Layer 4 of a small transformer language model trained on English Wikipedia (8 layers, counted from 0, width 128). Numbers have three digits each and are written without spaces.
Take only the direct path to the model's output, skipping the later layers: a vector added to the residual stream pushes a token's score in proportion to its dot product with that token's output vector.

Output vectors of the tokens that the questions are about. A number n stands for (n - 500) times 0.0024.
"fect": 420667287403522516339651523494836593612322483426635406541591633545631608502556490575651320506276443408296574555321657494630597541300358529269464376365299528596473339410578498441730466800217512247408299606439516480323590708712555433471585865737448528724584743375439432461337624632366722215502478692669357538530456309538525602511391380563275303429583531731270617506616452445147811404615
" Dun": 567569664430407229522488437621422382476518684422372491504461555572494751507485494442605494394630440563604460476462426612401509595512496490459434592525472539273451462517614395376571315531579471491537499554543423530385441637639454560536660509447575533669530383444604464642507431505611406398394536337398619525539618409631511602371346363582583684529496587616463418388468302531526457528390
"ú": 382645652546618602414589348500742479533640470479609460619549641573386516497560769546429368680515459329574436685325396597386537162351554487622445449508435515486599699336678375519267344752645594522478235663486509371272394344468446400556348350486486489476569443532422390483491684632779527475397533341698503541623575282507524610479641634603705604566454504481493279409401417519400356385421
"&": 748500540630474694500340363699665503728530570416507497528537633503308533656430426375621445443583614357314369489420513510381550428466412506392458670577526448350439516407430551302419263737417492626614314318610460524642453522542329652521302463743613415513472469660443324686524550429642575486678489355648427567368617594474489559486695522576524519514463383296636539382617309580438355429386
" turn": 390553570602354600540489468593804508621502535683541462584441389479400580493711328553340297483652473616447479483431514409649513463447657492285616666365324526290544530512687439536469427453575519528448471363634610457457374344493579577646432595408511430386420511431430608577483470521379432533515649504653582703516573437589238480435481433508406384328364499510482441695609472391534467593613
" Company": 447646549329225448622377343403428428243351610378486529487251625347464446653604524476675397537507504362636623449437550629680523468612238503659241519420616643507524564455368606558354437571538388517407573418699492443385345470557333719536474436559345552415756667594456426619380496481424474551692511377346529530477569670666455683529649379443465451587623535712362585550653623605583417375355
"inder": 526350545557389623212333489250741690443465610700457506506275575562392689465719768516398452614363603456652468261453481292586595554542470488535430401568330428303226598419773288493526480843521360545763497408514434663506390665534502531407446553547392683428477550522480313486722275312666513468394600536460516369536644613373536719514667276587405562493882323506257494489568341559172570673566
" Orchestra": 380600686472549339443544371259445290390266597472551536696640363361366486504507732440771627594564412511630641642366599416634632537568350523682384557237772463254624568435674499479507421663562494689437234560640461297208357765543285575617595410507317408549763691511338481515411453487434318421630710242485475470631293550526600676455594583370389537664700457409370633447595525450443545264431
" Pol": 496482520506428556548471428355380383506417627614496514427514509562384475559507535543531468504600572465649481451674586629431456744516509504407429460524562526484540455487565510333416510539706474573652315505603360572555452530584501538529661381586372501642649572640558413517465418411322362563571504565563429573699456464415522386477530527468437514548302376674496421364381381324455421451563
"cho": 408515510407465619421487417293633457436439458634607481409674564427454504391669647353425407659561254693409513470531524561530540622479412497358582512377715494598560393396587497216595535715896609510258300533483647451536539734326406378504625627446528530440521411517394418599471529597646491542529453513500432466641559533410426581578424507470524396310319468546580532322449638352451694549413
" CEO": 614472405381469186247428568322592697411392548544499465545326499619643465527551521594594539737316483532449416805434526481568598598471332523632312369364351460491481703463506522538544351570428671637579479266646589529285208723390550475300524558570511355363664599473192393657362652519409425621588689456539567412481548617581425654553557633223529382519537672563233503487876520518593775213368
"ased": 592318450502477608658395569541779868214457548665169402296327443533683450251477387540579335480408618629646403672590413515600507426399603495521378574493462609605402580433437608680453588770465488469309705314376566493400442505624474560334551735794352646546725405524633420248407602347452336345535576350644478451496633335534399456501496670254238670646378344507359496521687666415582387588608
" pol": 514399508579565506572461563340739476515455608615571518457655551491464329515516472585508553443604523543625478535553597700411438639536556497444449522405358488424497502435553571330378541452592461530730402426568449502543565655629434420575618341458443480653586393651720409543441357535461290535530623591502520518694527453365441398395445475482465529423360362623502477194436443336496402369597
" game": 460574356648577397321395588512584369521530612526413489673482440561556515423559512434467610442544424325372540517478557618397432377421141519289464592325477446396538668377537706596379625409285565539633446316640488384443520646615576586582454539418525718743484540467341353618401557820555423435568612421509672487588438333494611402524529456480308447497374618583605484568689446568579384511523
" Han": 459540686620611358697576357658443500425408553392413443460384359515548675513590377457523233374485298458485413444646543527361593598559480485411369597515433488391625472529650503494429533520389559488437375564708584474206491423489431504665486567623536548588532575590296574583556540569479436375460369426371533532584658605632608585438472447435491547389448443656566461406532532515584463551542
"min": 656382598618391682700636512434515602501562473548556463561494581334424493233306459613585521543482528613560338622577604628515463443764533513674341428268444389489682427386470479576304589650345820360651425434397312630714391461346396527527487356302654470585638397548332628532692520351380460459780243730434455483427399205494461340553416406650372494355592446715473508591460655565497528436559
" bank": 612543280262274372461526472501832505425455607413255465392483600575323624639570410540419351440472554666474377529364528316505535652504426514655488549354614418572590530510566362454436502470586506589711502435460481419495423637569498462410581507492582384387391592462606559620415502565499629317694620655628703552511352605536534546488508454424525495470360554621391377603809593305627513350215
"mission": 512435539563228627398719321423682457329445480611477457529395567644453719343508655487589614682461387504484617568486489665532540458536355499433673573497343359277460390390721683766554557707375606372663493209707628431564349372663471539584390494807432706620403731535468348590341521351596493501733505438320414424552245276646343469540423191505361472575470382583295456536449635477263698493630
"ste": 431611705587566444502679378554588611560276494877546475366488438331616590420498711678524592567396428748533474372550524423394563491435553507786657551276559498447603371379585550460188517722610593549211536515471362646437370707574417631362546431383367569633405509775475597512578353401547519463596432627530657491442313220495344475547491273468310570434575687406333459441382590513426395436342
" cho": 372560548544593423414448523304740508556522661604502546666582395458355490545324513552552444536732511625483557566507449516479636472603525504541548625441456639385443645501499388436519416466609443588508481396585640682301411565491530499313629480557468412477514366470352446725557537619592507429559623374616486488315363458527267586431434491535482458424353586252531445601319646367490446410564
" Philippines": 452691536590571525292277284605575710340341452427489407344356503322468532591428517402533360672440423458453444769371441503666534581372434510651198371687546354601356658456486596489332408515395409338516352505589493622445496658542412589666411641420404438709548656271485390592585410708406361584662619489475618364615525362628607687287454636425540558725628518711460564410459476462683692301623
" only": 351359365512495560477578397545689509457436497472445495511423716555501412433449440545288603543411676305560558633536436399530465425522544497543549577403404515547537324575459322641283595393452663437525579394464505580460686475430609614563460434464638521532474489515595534546540622458426431570344764512576438534431437661423250623301512509298301517485428501425615481498683613729611457571573
"shire": 645355516433406441611537157623631662515458438496372516678550539652585956633554454341501459584316382680687547430418452263763377510429198497755360545614745667533379468253473546673521589622322379313269476478378339610043570702637136452784665969378599324615556556487491217625717282264401524349438705389473620664641365359691270527246397539506595464491727521428170725466409466779199764414653
"urg": 237581604530426550574526553704714418380642540312221543541664550699385532597306435522541342704592440648536685234357511660769510597503518504651280486327448292356661575398606367538477634793499636666627429472440483636680211560594535452352394451527345419452518560518669496656513511471422416523451512403362669431492257491538337611480184654372658527321511484636310499298377546519462527405719
"ady": 803325532711338493546371353410712537316715602562307422639487299416429301629558556551551465389501376439274458684356552624559652601508578495303382553549681513542395663421411447513551473770721501471242509567421277436506506370639604318580437649417377539516622447634473302561498747271616356521374501476487498527469729477639246490482457505364405243555501608555434490765579773683609415542318
" Lap": 545466562494324440289480489490448464473478658650474511499412393453346777541646583732657394428629598610511478814377440528548556555421508510353444488657445788340423540436487535492568479591511744598569495509521504566409392403507534471530581468441393590410480514498495440445502462514439510622538352574738395406638486442499400361389569490452440630584428426714348238408515387347412583502502
" Preceded": 204657782338590344372382562495511612420459464431479444548362711586438460469391538688736681653437328249478480407488574322660552484484495512647300488436408329487632691426599319294520444766536583463452576231483409635386349701708437366211450637440453545283586508390547680358624635337558601432307832426445503507829785425511447562283492648362590423504369608389255523788454550760676565478568
"bro": 456473581406397491782506371372747598621375457461618512569571522272603514434625402543436495575697198375596334369485681576380437437533599488463433645325509807521346445370488558484398429708601759601444517622484574579491583618448502589466692613517484479451544312519418512811595358429734431318424499439478370620349492293311435531460421498321680563315439619453465404324464713524563551411575
" Places": 832605489567704534296189493474622342387428631420597462380528521440513452714667365568711451489275307560493377544451402183489708490408338549701401383501773685419411242349374473573477519706615697372462501547471425720310392409649447642611501648707501495454568850400441482335361396424211528420365602353392516521650643409540404824305553497594333597656637566437345493501671351552559699433574
"round": 639308582366593678358465555627939358426578508554275426380531347418484649469504261816428639381341557231314468305551652289559383442164391483482485572508467303274324496476618584719387683787496732339526790361741490441597518621707512723564613615399530504443576584483473367467515249306414430456693466750460402496587520594441256606474500420628453516441562566686193317594696530629295526504782

Output weights of attention head 0. The head adds the sum of these rows, row i times number i of z. A number n stands for (n - 500) times 0.0038.
o0: 513475449516614512577497603420544717677351395500726430371679575527607349800564373460511490683513558434559673459740303523436388581429605569453372545525309643210719561701215553643433417492472407483483197726563606483369415318464541515603318294446528623485287482563699401410331369394307698395475554430671512609520582311303448468426407354527401516548623252391556407557572345353651331553698
o1: 383240574349490379313834669316439509401662622338598380303320623472725277363579511471458569582516338462564652628635660431440595475582484417593435338512445590612346472448450529460419448835561557424521411379265536371436611370304411489378481643605482719232423727493583447360464552564593500493407451626574469345389511604477415545619374525540605385420227483342371736528556633457579656610704
o2: 586287498674442633500501607509608571564537461390439493489589470521271522542584365357415401365357556464559475518449573556538678631682376329623514503510502552539416507501466467638412546405517582560449557427627431416596604526602564372615660386401715410573446693734564623301530463565407411400700459350666411357449384356351500501574407759656513515696280590330447383519686632671629455666450
o3: 503466334570533371385530406649657458457527646612372516491480544506400501502450395417501420510621371536480505420500418383571511519585504639396424518709399486541564332365337470288466540594496339490407554557423407451622557487479705404519474500440549514420423535487540509408569550481391506494770489293562530523565387576435452450680609547543563320658575509322445334420536528632459518508422
o4: 637431225330527435372533643406701704776502607484451390527510635382404513576438556519488557361427448472568591489503511244369700746532413546506544310417534461413688324648249576237402645526759450413608394722464624491580534631407445297305636499530431434472490549458576347592372556537429424427610440356427670682661686602452375451570516518785599364432620603538599615574362418632372490508317
o5: 247472344790262374501381531541398604312620509553467521781657529399407610572456393541549281498487469592577552498485534603460486658441489619553427417464460582495495600432410453280474355509569516481425622658497671404675586508400361421369456617491614525534369373464437692426518368648379398432515438251365456400548534487396296245571260638614347485490698439637549473429620722514479698516437
o6: 624579381782629632568471441562668369435648664456403562610612592545498538380486234488482619431510367572459399372489457376538674621389757515497545678575466494574580581669361312449516647379431640354447578386567267438532654471546447583695559698458652497522427440662666440414642577556656476400504484087614441307280381521462372371601583628344486689358451482445274449471480510565472519388558
o7: 547445408413585462565456617377546421347354462535458316316573534726609666487690464594442367340483550446665567565405402577476688421411433378346418304546660494326447559778473680460425568557408497392539574593542550718356456655451630507484591324411710544416528396603525674541660455537567410619638427524517473549360479627725534489473550506434444490422660640454386558379546645460496311379509
o8: 562685609288344458618535405424472361530512541313403592444506405513385368433565589661526528489655573376577471625627466451336367751609466319576531561591705550474485288320605603510552566412488733433373624427191373475660483690505327413547479378396534721577724612547544392538628432560529462494472632458336549691486585321426635451350379578431288322369532565666394454637402471546584675530467
o9: 449757532375724436575602438388682545494449727721256518676732485442641363439473430340566593535544375450416670391568512311458478408546423473715481494754396611459685568471555609402627473481607571224507432482506488684487463430622341536581534511527579453421494496478643222279656566489469421408682556446413537518423729484270626452503468569634425552557432659336412330424543383684570589432724
o10: 601670434421497586397454601450671774545430561199860460392456658460595334694375475242453511733442489462455634415433473541643585531481565568578259443368446335510406599290552543500621580306754490308512335454475538629429361577650588682587494606379452334331409255633417499433565483351514469520630664561561488656516390590563620303470459596417537629360580350499595427548825421580569473334524
o11: 357377556480524351628448448519639437511337587528315389559422621448451355521610673629544551531523460590359465564433599568784545340490568615551666578547486548496459487467606519558505353441481526471544514584404554558615319464493365374419280621408494435479535683633411395499450481302788505491585186608366351309331391476619457455422675460617582491512562419403287548519518567377378517515627
o12: 507402546467538396683385699378424414383455605789302548699626446300471684467439535572582479596458587455411518706674425596628523365532484347827484540484145315388769625354529401552551450419397456631562477478344616600764555435469427382496453547480390707393382322520410365781506569412366524576441582610401563623437216636434614783416445491536645465494363670126685406378693426497499471538607
o13: 448664418440521395644871500571478474498524562513677595266515418300462319467358434578422337463665399626566584634587539430533452467505356542491321644644535387424436487485462598459333268495565464379622478498236285579645400516436575639544448569616663408633490577375563719569647494395503386553568449544517121497577589477458585509457703472474407522579483523578556577325446359527459703624491
o14: 354132478668412536388454668580649586532507592538463388507593550709444476369632551482568579662557527431514498479374503507483490574639628390577533555481437423424615575365534481550450684692566528503524643609431297336381453471536490289556417463343546597494535444364432606360513587572491399410382378436549281559777576185608363524611292592771567404566509419548733446514521488549565485505348
o15: 652274553481646492456454664550548675669459413385602481517521699546406598708431488559487572446497518437360534437505453504719658605623468471486858594515630562430418512257552496387173375367455458561539402572307031560498451505346515252355406311494614576576538393395571475601655382347590525320363267387385481658533498495478454426473339493504619748367228705270538543450500467797467656561542
o16: 471520600764470621450392482765436584915453564714643502591485418459711503594500561692381390508584421612522664603710462597363360427474549556579397568500440707412557466517613559542421480342494428461617334504420853682423400387504569347337626444632422649524448339586588367608524496399324736369499370347737467309442620531694482568470448736588542255657383596419535510614489744518437414684672
o17: 368566516624429456510594585717676542710622462555652379559610608322564394571365393349666589393493530415398145392604608717523392197524495573387525670434459441339632551626283606432385196501527456627495692628549344491470630390515393442424440598627562569510638648661500478570577384752396604481520144213614294546325533591337832444478765394271580494405313558543452466420500387428148599430506
o18: 445296543344639434225623725680560665497628573537273463620380638485538611497545361595564491590473311771421419476531531539496640620420658643383431574540357610511405538440342588541572555556879644344520506589454316772479584532261436633621514296379562563359355694505557363523518606552457351350203525494757315724443538611486564689484506414503432526636604510526293326559413280514604554521504
o19: 612414587610584451442563560285417437451668459501471668649717337279468591519474476433469570585448512605473843594623428697610634622810492526616460489583451468331423410442596610560449331316433409585432458401305519602448438642531596706411494551336391489552418568387690541645507391462522253499469230446479422549465572297510530567345518671586593486555701472605489574503356522441476643496586
o20: 413386541588561656343511420484415443335547474572621395638432470367502427552764453627486469447569519442578218354585359463348432529424505477405272632565342495483599540529220587640475640475674418472499429459767553366558476326359667422539666707474455521661422424655485389618406498465771479461362469422490698605487558694428510542255612475632565317519597544471465572516532419416644575632817
o21: 540445408452305465620510355244554550468390366486236438573478511578248362712405496508455355465505460347450606554404581422668573492678543552582540476514483455364615290832472491505416399512220386719628548338477640519541492513482722517400597509448445469626680647754524383553494505697417511402550514548461657642392508523514450471472653607339496371498579473284670430488653581390502604468544
o22: 530437520482554607608408448577330394409253508654538598650627533643382585303541410500591313476500627499587398676822515324338469705525400563479570610526327540552373629494677441607415375429427766563548506448558287664392779754414461398427397438331609553430509380475592531546510403417473391707560592651361480422667668628425485534448524593436367546448525386567441568520438411500494470200736
o23: 482701492360469482460467498446732444392492395277311253424232621530486495519434426431553327460394466409399465445617489581545459450594922526402381516553388417578571416625460798505505562518351400630673696630513405511482615389499659378591519406506551540497469474443447562649486520523299517438462662636515467412529519619614533472534517510591498587454483510427613464363552300529489443334538
o24: 707393461487382380536661515587487420378415564387425569413536368442377461464567591269444314668572414485668430410318588625562610561523478450620341687598612503377677559458373482524509592433603527671496577507630630372559371452554467424389431609497519366525391508446373523677681590510547584247580416595538416465377478428534328555520503403470425304496540509455598245532542604350425621577351
o25: 477438819673395472672601499529649518472593374665418589562355129660335610303425261432515561508596695441526419456444491382518422314629475325299376466456491516580508543435519582510547579391386592556639631459654474403536479470418478496684725432386258415486575478211458522615498398556433592487405580458472098651558630449497486395464535323466507466463489688441498481750451523536603494483438
o26: 413364393508405605568334497628690503417479640499401502265504310559641612567515525523729518329532476273603467527426457730745592395540474529568603367542394598502551368669565638524563456556519402421529482582406627568674517585524360678564546419523523622505717531522485543501422547563353355657401568791524463705660683692466375556364448445569544377264642556543305732461523378617634400342473
o27: 583483530200375436485488547523375416571323602514607557476486574379406553187579663538596440534649463525467602360481739581464835451484688475743474437458581500320436585440503619365479708537591645627531571431482583151280562519591466358484312412573549529376436616784525583437405464440575552533741453530477363514393707563456650556328375504473490383519381387655480362446642480355439556452595
o28: 495497413532395444678473518680353512428332467689466655601513464672346452280451436549504453413533520462454526386490621561702676342500428476467650396591459540546548616484462423339510587788635606588384438583392559554440610525482602731386544527714620457392380499346504664440336592507565374449481603627565416662440587452433291465459681362538586446487492546644474335573650518450559431462405
o29: 536387579596560457479411516588564488491453619369562549556424491468258365337440497256505373536450636525547514518684399609570363546526484400239307576507490502668346367539388393438622523743485504265431448589438633414560408567514532757512557572367512385563457576663593346370503466396590464448444333744692493542311394493427517403495623477396661391415737421456547441480603633450581632699616
o30: 494549525500721320586508768440582599489687604494408638436626298455684390328386619434365606561342514339536431323280521514654672301436306668550451337601685547586450656717469506497529681741512551490443540576357362511444434569446418375467489782569352375484542571336483331401496493465412459667555545479609580687268538408488506571429494443616383528451460715299717596491451488476445603524514
o31: 473491469421404451587377482501609504414496504575662521500510453578580311448453601539420531448436559448473403531415503431494449495540476522525515559504456523473525543493601673533477446477542526556520536539637610785553498489600425516633474502506464326590518479483528551454487456517525550539347499467525530427621519437337425582451477577561578402547448452593464612402572333580611452463483
o32: 274665797569595716455492499462263680350574348482445542522411433408436624797464643665794587649510443335506483371365624586479760531486549526559601320381565633507256426564617416481365538465752419496351447509511352477483563597369572525502556475502593459417312379418398582476482384298547668551503629243342612322335407579291668499647472593607388491667576515534483329515454439699546597437539
o33: 465526407663397547527294503729220395512585496596324736707594521280305480489431513547584638583476678511523454609340544453564338404472420647630530435463318733325509521625440422591623596303557462382288601575373501498517231604604317637420383579528497449479578386529688564323172522490420571668462472572707452594329470532582511630512277613498468427609566346728540429476413591506408627452413
o34: 494361646588406561545757665556606415390481413642297488575446567655693380385594478687534280645586584354457486474620652254651533554393321629492335611589570483520508526510320264624176510494031579710776590569305666345570370544582638337473571446725630359449423424558424642449609424454470797515433495631447554504708324447563420406283552403433473454403483424567719493366466503473530406551581
o35: 590339599566704616466333438463491449293714578483500447402404503589563429531675584365421571558462556381541604464659413563299404707555465655519591258395502483451519440378528523530574566483417615510488491527432585401449463666500392459542315380585398634573489416719544284337544387565559465682566427411357464571591492385661372412453502759350475409462651405553400815405506592417611471242635
o36: 557383520491414537636501550657638452478480469500743613583689231432568432526510574306492256461612476461586430182518551586623700296482798486362508424459462534690212396518385477515419353574634618664579721498476268692533542340436465497480617502564450427525551263491485376532402538487865464682480693466400654521445387511402689396450488540560555613705581667542445496619600588569597578670486
o37: 434332386739450478654778667566471415679356313515445252551532458338552444637464422490481370454604486425399458381438634630597578455511389500606509597516451551379336469579745502580440369538558373387605339451508522549527423436379316817299618521294587617292471464416581512446438460489695528393521380276584455503509401469308432561645528681490349349623575506341711476269595640699685290351383
o38: 452636429557428427475502630725262638517404454465720550452451539604257487363466419414439369380248582488546428533396428399493608559569699099288568605577594381552650598368656376472576296352557595383568388477475786496548495535380668489586246603319496352738421693422502430434618694536403603458569404475370448439438599430568259556460625250605503447519705608485463281741763468550665292543596
o39: 270318497443504458643731540555608553497392736197487420678502617352595484398551357593538481522716456600589710505393446360554655474551076440426404405563788455693461599537526474598510536331341597539491250552560454211336555621519563441418543563451616453440478236333234228505547494285599495580416209400571532579556648557415641508626588471635586502306548339535651246567591416302509406528494
o40: 375239553555544540492355399416389425405490576495531394507688541640569487417427430593358465573528374604595546542646555481416408491523580468607624576600481331544566510459422534516429451560496549674450380435537565347479609473289478571518482636391619673420518514536333612585444387568553551520503543360422380393536365517503486379495293514520484588507527576596567532434526504494601463436423
o41: 462591466592540470594284552303415387296525811478633453496419588585560574417606479278571552649725638525521677301642509508366469402621426756566543608616196431283445454603553442468344472548681361477534582421519314280531604462394675652463400284521701514943463614288547539450551398537559370511365470399690523662641447372259599455622558319575401285501434562605463438475339569466484584376543
o42: 463600518545445435430706376329521603538559328287479649521554464463347541588669483630470662654390655637544529503410478533524404613712664544571427634436418388406431499609563544342565504372734336463430331619690600652505491458485306661596703608436451473450488587516551353724316478376613366531476413649446414524468444472442479591542184700548670530469537360528672461566454372607312361512329
o43: 565386434490673330376168378530577561486623586320645521541572524620531342504564538563531504433395531540425415515631521574377487502368762309426248475580747475596601575419350515349475449577422720380636627530550462646482582498385329515585387408483546474509777461481423470646423298634237346502530497431465344502495613441455627490662448412562585284754422499622590572447568224458482544531566
o44: 513523289697648533577763514216587473140436583422447724375490273343484467431598277543584560660742610445414496533583436595474474359766430577579494389457703662378564786540467571467619384450595507434537311449448463420529603462500412569567478592335531486364527596426304612399536643491510396477627552430401451663429569428600606417311499492508341541506642521687487519600525407373469427547399
o45: 293304536566569658346496558467554555588443571353344678435385407509425556452397488368589458481535686374419623324433550618544266510477590660383487583467458330562492644568707647415557505652410553419499522649490362368533518380674490250526294433595422621551382251557478636547651515443325500560555364458590456509471569454538546525480411641257409336243470517472483477395590477503515424393596
o46: 595602626507552574284266584572312533439502666480638483419523365743516468577353663608449467433746319517445451428481507485471607387389510588513662440572680571605468506438519500509628577359613451550486237499424387484542505391552493367518507612432356479487466499374398425714545328435389550500610638286411637338488331568465541426549627493587381437561452418320329474747580569563459329634469
o47: 616440556313531457238504615358393409579502669567590491467557474517489619475513568692600258398789519441602605533600410402315495522395359570529514562454555345689585497354578518524472441580369700512574427634467673488452471451547379707429619421618523412553432415592628704501432439642478419511552534305551406515654337638467582430407473208642610432377503387617585475388214462581587444513348
o48: 382580427567402720402440709545437814395556521444633201634515422397594462476349522606578745340473640377431103415575480447619532631508227511449604598376473368388455525514766489462624517451391548564656429531496542579462457556506371561479555638316525305606695382720509654435556362518530391639679482654257257465393541775447494558442546572684481335395465364650442654452489283530628461446605
o49: 270493682328544426500417566396337468575514707429583470413648536484512551340458321423366440493452534267538527482573527580267374404367594359497577656510347445275656357423537513600454347579605662362492603383313631624540503724362503499511381663426316468601518571449569483746922249380353677578359521516322471554565637573509540582417700542392491403435506481444515434577643702536616480474666
o50: 457269308831506550619378467532582553492527458618695475534540438534460631633606709432528412471607562529573534807450603555482455418425557326256403471574774559314451386612392411495442652408553538654620522373524432503551569453389712365534288610422379613387682687427495338223091526613536483452429665632535530477275622261428355501625522591489549823477663337334453578457295654320429511573689
o51: 547333511518281472485630323394261543515510530207682498180572614383248406517465418371532314384563655519607504519481496567580510500371252662363296471507448480556403561529442501284566642602604512658502586750533626499623663364526478568404429572514709541594703770453671636589486355553295584334650738637474564255377453464435588480575536384582445537512371481437642501483522523530519616376563
o52: 476335632332590555341482616562472348758353536528438615353375603581369617412445621511520725453391598616637383596474433298442674465473560652540432610437219573252401479536252367375594454592475531400409507438504496594452533519451448640697399454472517260473370548506750500367415540537338718845481481455489505392323556400694399601198469407343504642405511541576337376472467790541460536257495
o53: 396300593419441543403380429385581626384629351355709367616463510623404600420571564192511318544404456616548518535464633532495700492449514446589355476632694370525482608570354551620471407185396619507574693499384746646441420563634336624445629293468568068442541552397576494639614583581330247446665378465617538325557388425416557645345425483842633379573418676501644591362369372581485614651499
o54: 592622488459376424464567419645487454423382426534429549455341713377319324712340605742525453537399625472433571492583613527505559660299672619422714371671552742498627575724465622663469418576523606404412299567498679462545475453533390554475404469429535461518587605574376677437568297546410662459408567686284498384514430483469503303690467719353423519533608483373528494618620685580604657359602
o55: 411435487516480338503526693377497560521574504344575397435673525655424489384452397529448660411350566341288398476498531284621469518429496531469672457554566497549576289386705295529406511483573345588485559558486557394529596361651542877494474754447493397623494595484733429331439466405440684544456576579593451337572390529297296561460447386465666674523606521591638379471497421657514305493466
o56: 557676533650578404334305409473476429378369478439608280460620463615365340527529571482180582441306538461410405392614419466460563727491417513587591645612327565178463652529287579709393679561604488494423452500567575666436314627464649367403414592518627600514486506635426644482542378460509187500557603578568211578388385384546379492443626396766396590605301419478512612604479394265496453558540
o57: 556437504385517309674764372558732600572540426471488269532668778615342187466293575659608430613588334757486491611456442388571703128569372563498381481537572685325500513522490473763481240434446357530394512514465644459322414387504375520632557332493546394463484622599355359403486519658526695648423438436386194484758423350455531484518324659495461478811540556614521499545655483438465474455132
o58: 311475618413397431460348682546567709239527438353332724630425661579490614547646632571653476434486440625440295568526526432626534449303615486491441403389648428591471489823606486491609385616453606287502376471388434508423440582552788638645431458374509360519504509484389431351517523330432569472685523259616577528557647437369664678551440369482629406598627472614649489576450430470396494512588
o59: 628148589514416440381415566512426604521514526276470399646461553301643489283307326609461449593573430586426488552510623492495551615564497597530285506514625397510508495405336550401404473569651576385440485499366574552630476533448498459402345685490328386375460462431519659517308424486579591562554627517497420562500506387530453416530522633234582639529486466503450582450559440544399582676491
o60: 539383336365431387455693530417648346621501660493424551721845496264595732546513513674221311569374311297528264538776466494502443472437771571433395378387578507510645406453414397648548514606394695576505537383176322547359374533461641583414497496484488816410519517750482663423480616598537405446595522358600541431351422512474469439622602380444243608564510495401643344575484474459669535607308
o61: 662495659609592615326511613624314664543640418337604494565493474510524578669426477465499491584427494600459512307628689566496473610483497334392422405509457502414474446659658446632589565633449386680590427449564508390487554600497519515392433274648608798512476452452687544736802184533330470603549395648526304446524536522569535499642601420412372519373476255483511497449774517512453477563460
o62: 464611485488487468630583422536498502562415404534670805457495350353499418619610828344536331354554297533401364561401370554603551625390467457429528515767507507706366524161803435311594468658506587396495584389681560532540455468473547340704623330467503765842387446679578331370471550376484230483613403612527328616467338578461248619413218315399648553495432107471454394411589517592385511521565
o63: 448548673462687352422376500424368545619369428559259690634465454484386547412446498558549619607521312528472427331671523469395558706511472502545413403628601668635672567525348403545601481668395423390351207470628508498383509393532371622437659381612497413291445632554473496431389419537318465411610516488647594497301438477398647504743519450561373496346360576378452572429306586457568515560760

Each question shows a token from some text and the vector z that the head gathered there. A number n stands for (n - 500) times 0.013.

"ford": 540447624391513665514471431543541449499460563506484725596426646637243694401615442484388488543524673346339328758445409548508423632541563541482551225372533303329614484309245628691229491277476508
Which of these tokens does it push up most? "ú"

" and": 489447501433567547566441521623568440644558561552552548756728432577537345569489296376509516487497488593492512538529595550454323571446476465429423392654368347719517384458438610566559628608469437
Which of these tokens does it push up most? "shire"

" four": 416295536632519602448564509455431427699540567579442729569739419530504475541666531463619515470381486542387466456541531366500591501445614607442535399500570760742547419597436462437493412586335342
Which of these tokens does it push up most? " Dun"

" goal": 618291661473664677535547528510317309410454688343479614547580601507572433499505407400482544515517491474500458394494620671405501362656444563378528725630867484451690218456628475461408496636325416
Which two tokens does it push up most, strongest first? " game", " pol"

"le": 741536531425611442401484585574636473489466572398664632465447779575334551649264347731371541365432491452655529548562190716518559511219559490489589183398318488432301540329409738498566593309429335
Pushed down most: "round"

" of": 516450511552654660636693242299535345453453536466543361425482485715430510562475469449608541510323461327515484415566804585508405474648470336541477520633734594551459504580418387450438608643179370
Which three tokens does it push up most, strongest first? " bank", " only", " turn"

".": 139614320561662342495589656747467713562430394271337499402405603607429407335274807642563515709537274690561695416303297545402372382437421364366453737364704477398358348497573449447513426231616406
Pushed down most: " turn"

" 1933": 324325514469439706588431620446505629513470440513468483348485519503577535464333516395459546487618421419434655478485784335454399430547332754593469663576357528309797620473434384626384383451597422
Which three tokens does it push up most, strongest first? " Philippines", "urg", "shire"

"ton": 413768486576760713477688368518418569651556394539565373500475586582476607588186597615604493460479545333544493550503325742586288402444330536376587416431606575283339468340420231502707671555672559
Which two tokens does it push up most, strongest first? "cho", "bro"

"-": 428446525534585367621606443679552355514413511459577431485464739515614319441707400463378550451453463239569585628546526755432603224309368401543551490486598254408535224447377436656399546496434445
Which two tokens does it push up most, strongest first? " game", "inder"

" 47": 430580645463396546618689715484387533536661373475602450612505650577591339453609510267523529348585369313487626417818728355540579270481392493402707636658614403526512479577522490386393462543507375
Which of these tokens does it push up most? " only"

" stories": 407372639689630747456511495561542444539653517462394400413713549773659609568387398429635682440492474387547460582370518389511463484566327474338420515436502558288733572387619538360508406418426440
Which of these tokens does it push up most? " Philippines"

",": 535536472486580499484533389390508480500477422411513423554606483576527478528473633509592418522501524569517503523466397536427431517504487457474415439416520488579520492518426459513515594485475487
Which of these tokens does it push up most? " CEO"

"|": 479447560428435464614422556512504550555382529445521395541491415555553357541416283773599523539455565685494516383517512449445449491398332552416404446481539380652440525484600551718625535531598694
Which of these tokens does it push up most? "ste"

" announced": 483479551518524569594425477571648309176638544413585516731511533326526348402615791429672605515447444607280566372791404590395493502381552604305438633559336490599409466486564416372565582582428523
Pushed down most: "mission"

" Report": 440368445381614425353698585552603496761649459565588281582928479528568382459426608406571560492511376467334512363619601597352333684422605564365577696606348250435648303425517504510423416492629352
Which of these tokens does it push up most? "shire"

"etta": 476683430385303450454664577582657554396603417390366363550504426507393350607518413648401441628443603409476515651703343630504502496290657359590400214483556446368494538297355782408394614430498379
Which of these tokens does it push up most? " Orchestra"

"s": 386370543474706326389640586497499396618505304235296383495489647671381520566674948649532405480611462433356482580544347577392375660567559482490585591248310437551578265486234581347483396336419502
Which of these tokens does it push up most? " Company"

" purchased": 631623531608666460704635486568489442481447504584546556694522594621550479377523430334428658562332315435498629301452398538428527467466366515479432429572579350488357639462601474503329654557361856
Pushed down most: " Company"

" in": 588629582399553448569556866758479379725401474534428395604565565544691532346329491614376490443498601391431711439279415346381537487634412632419437497830566461474488645529622232426580688581311592
Which of these tokens does it push up most? " Preceded"

"'": 671573492510561621506640549677648592722610506535551536647460470552620282456340319383592494513494574519536437427838636705480472488400514543466582609539490472625314620581496514549474711513357383
Which of these tokens does it push up most? " only"

"\n": 542324610371556537586675415455454621690353486636581287490854493620577324466324386503566512485485519662287526376701635432448258744239436486325379594442592245700397483528586480631392597465601493
Pushed down most: " game"

" Gu": 327556521400116667519568599521296646565448574295415645684585501514498571479491727568568553312569559443526423744544393447486572496652534674502768420266514537444832613360337680581458307338579567
Pushed down most: " only"

" scoring": 509299520391415512598557607533507375518521459672551422641684489558702432409443305325521446454476560467342508426398697603525451483466457553520435383622408369544580411306583477516425477611437576
Which of these tokens does it push up most? "shire"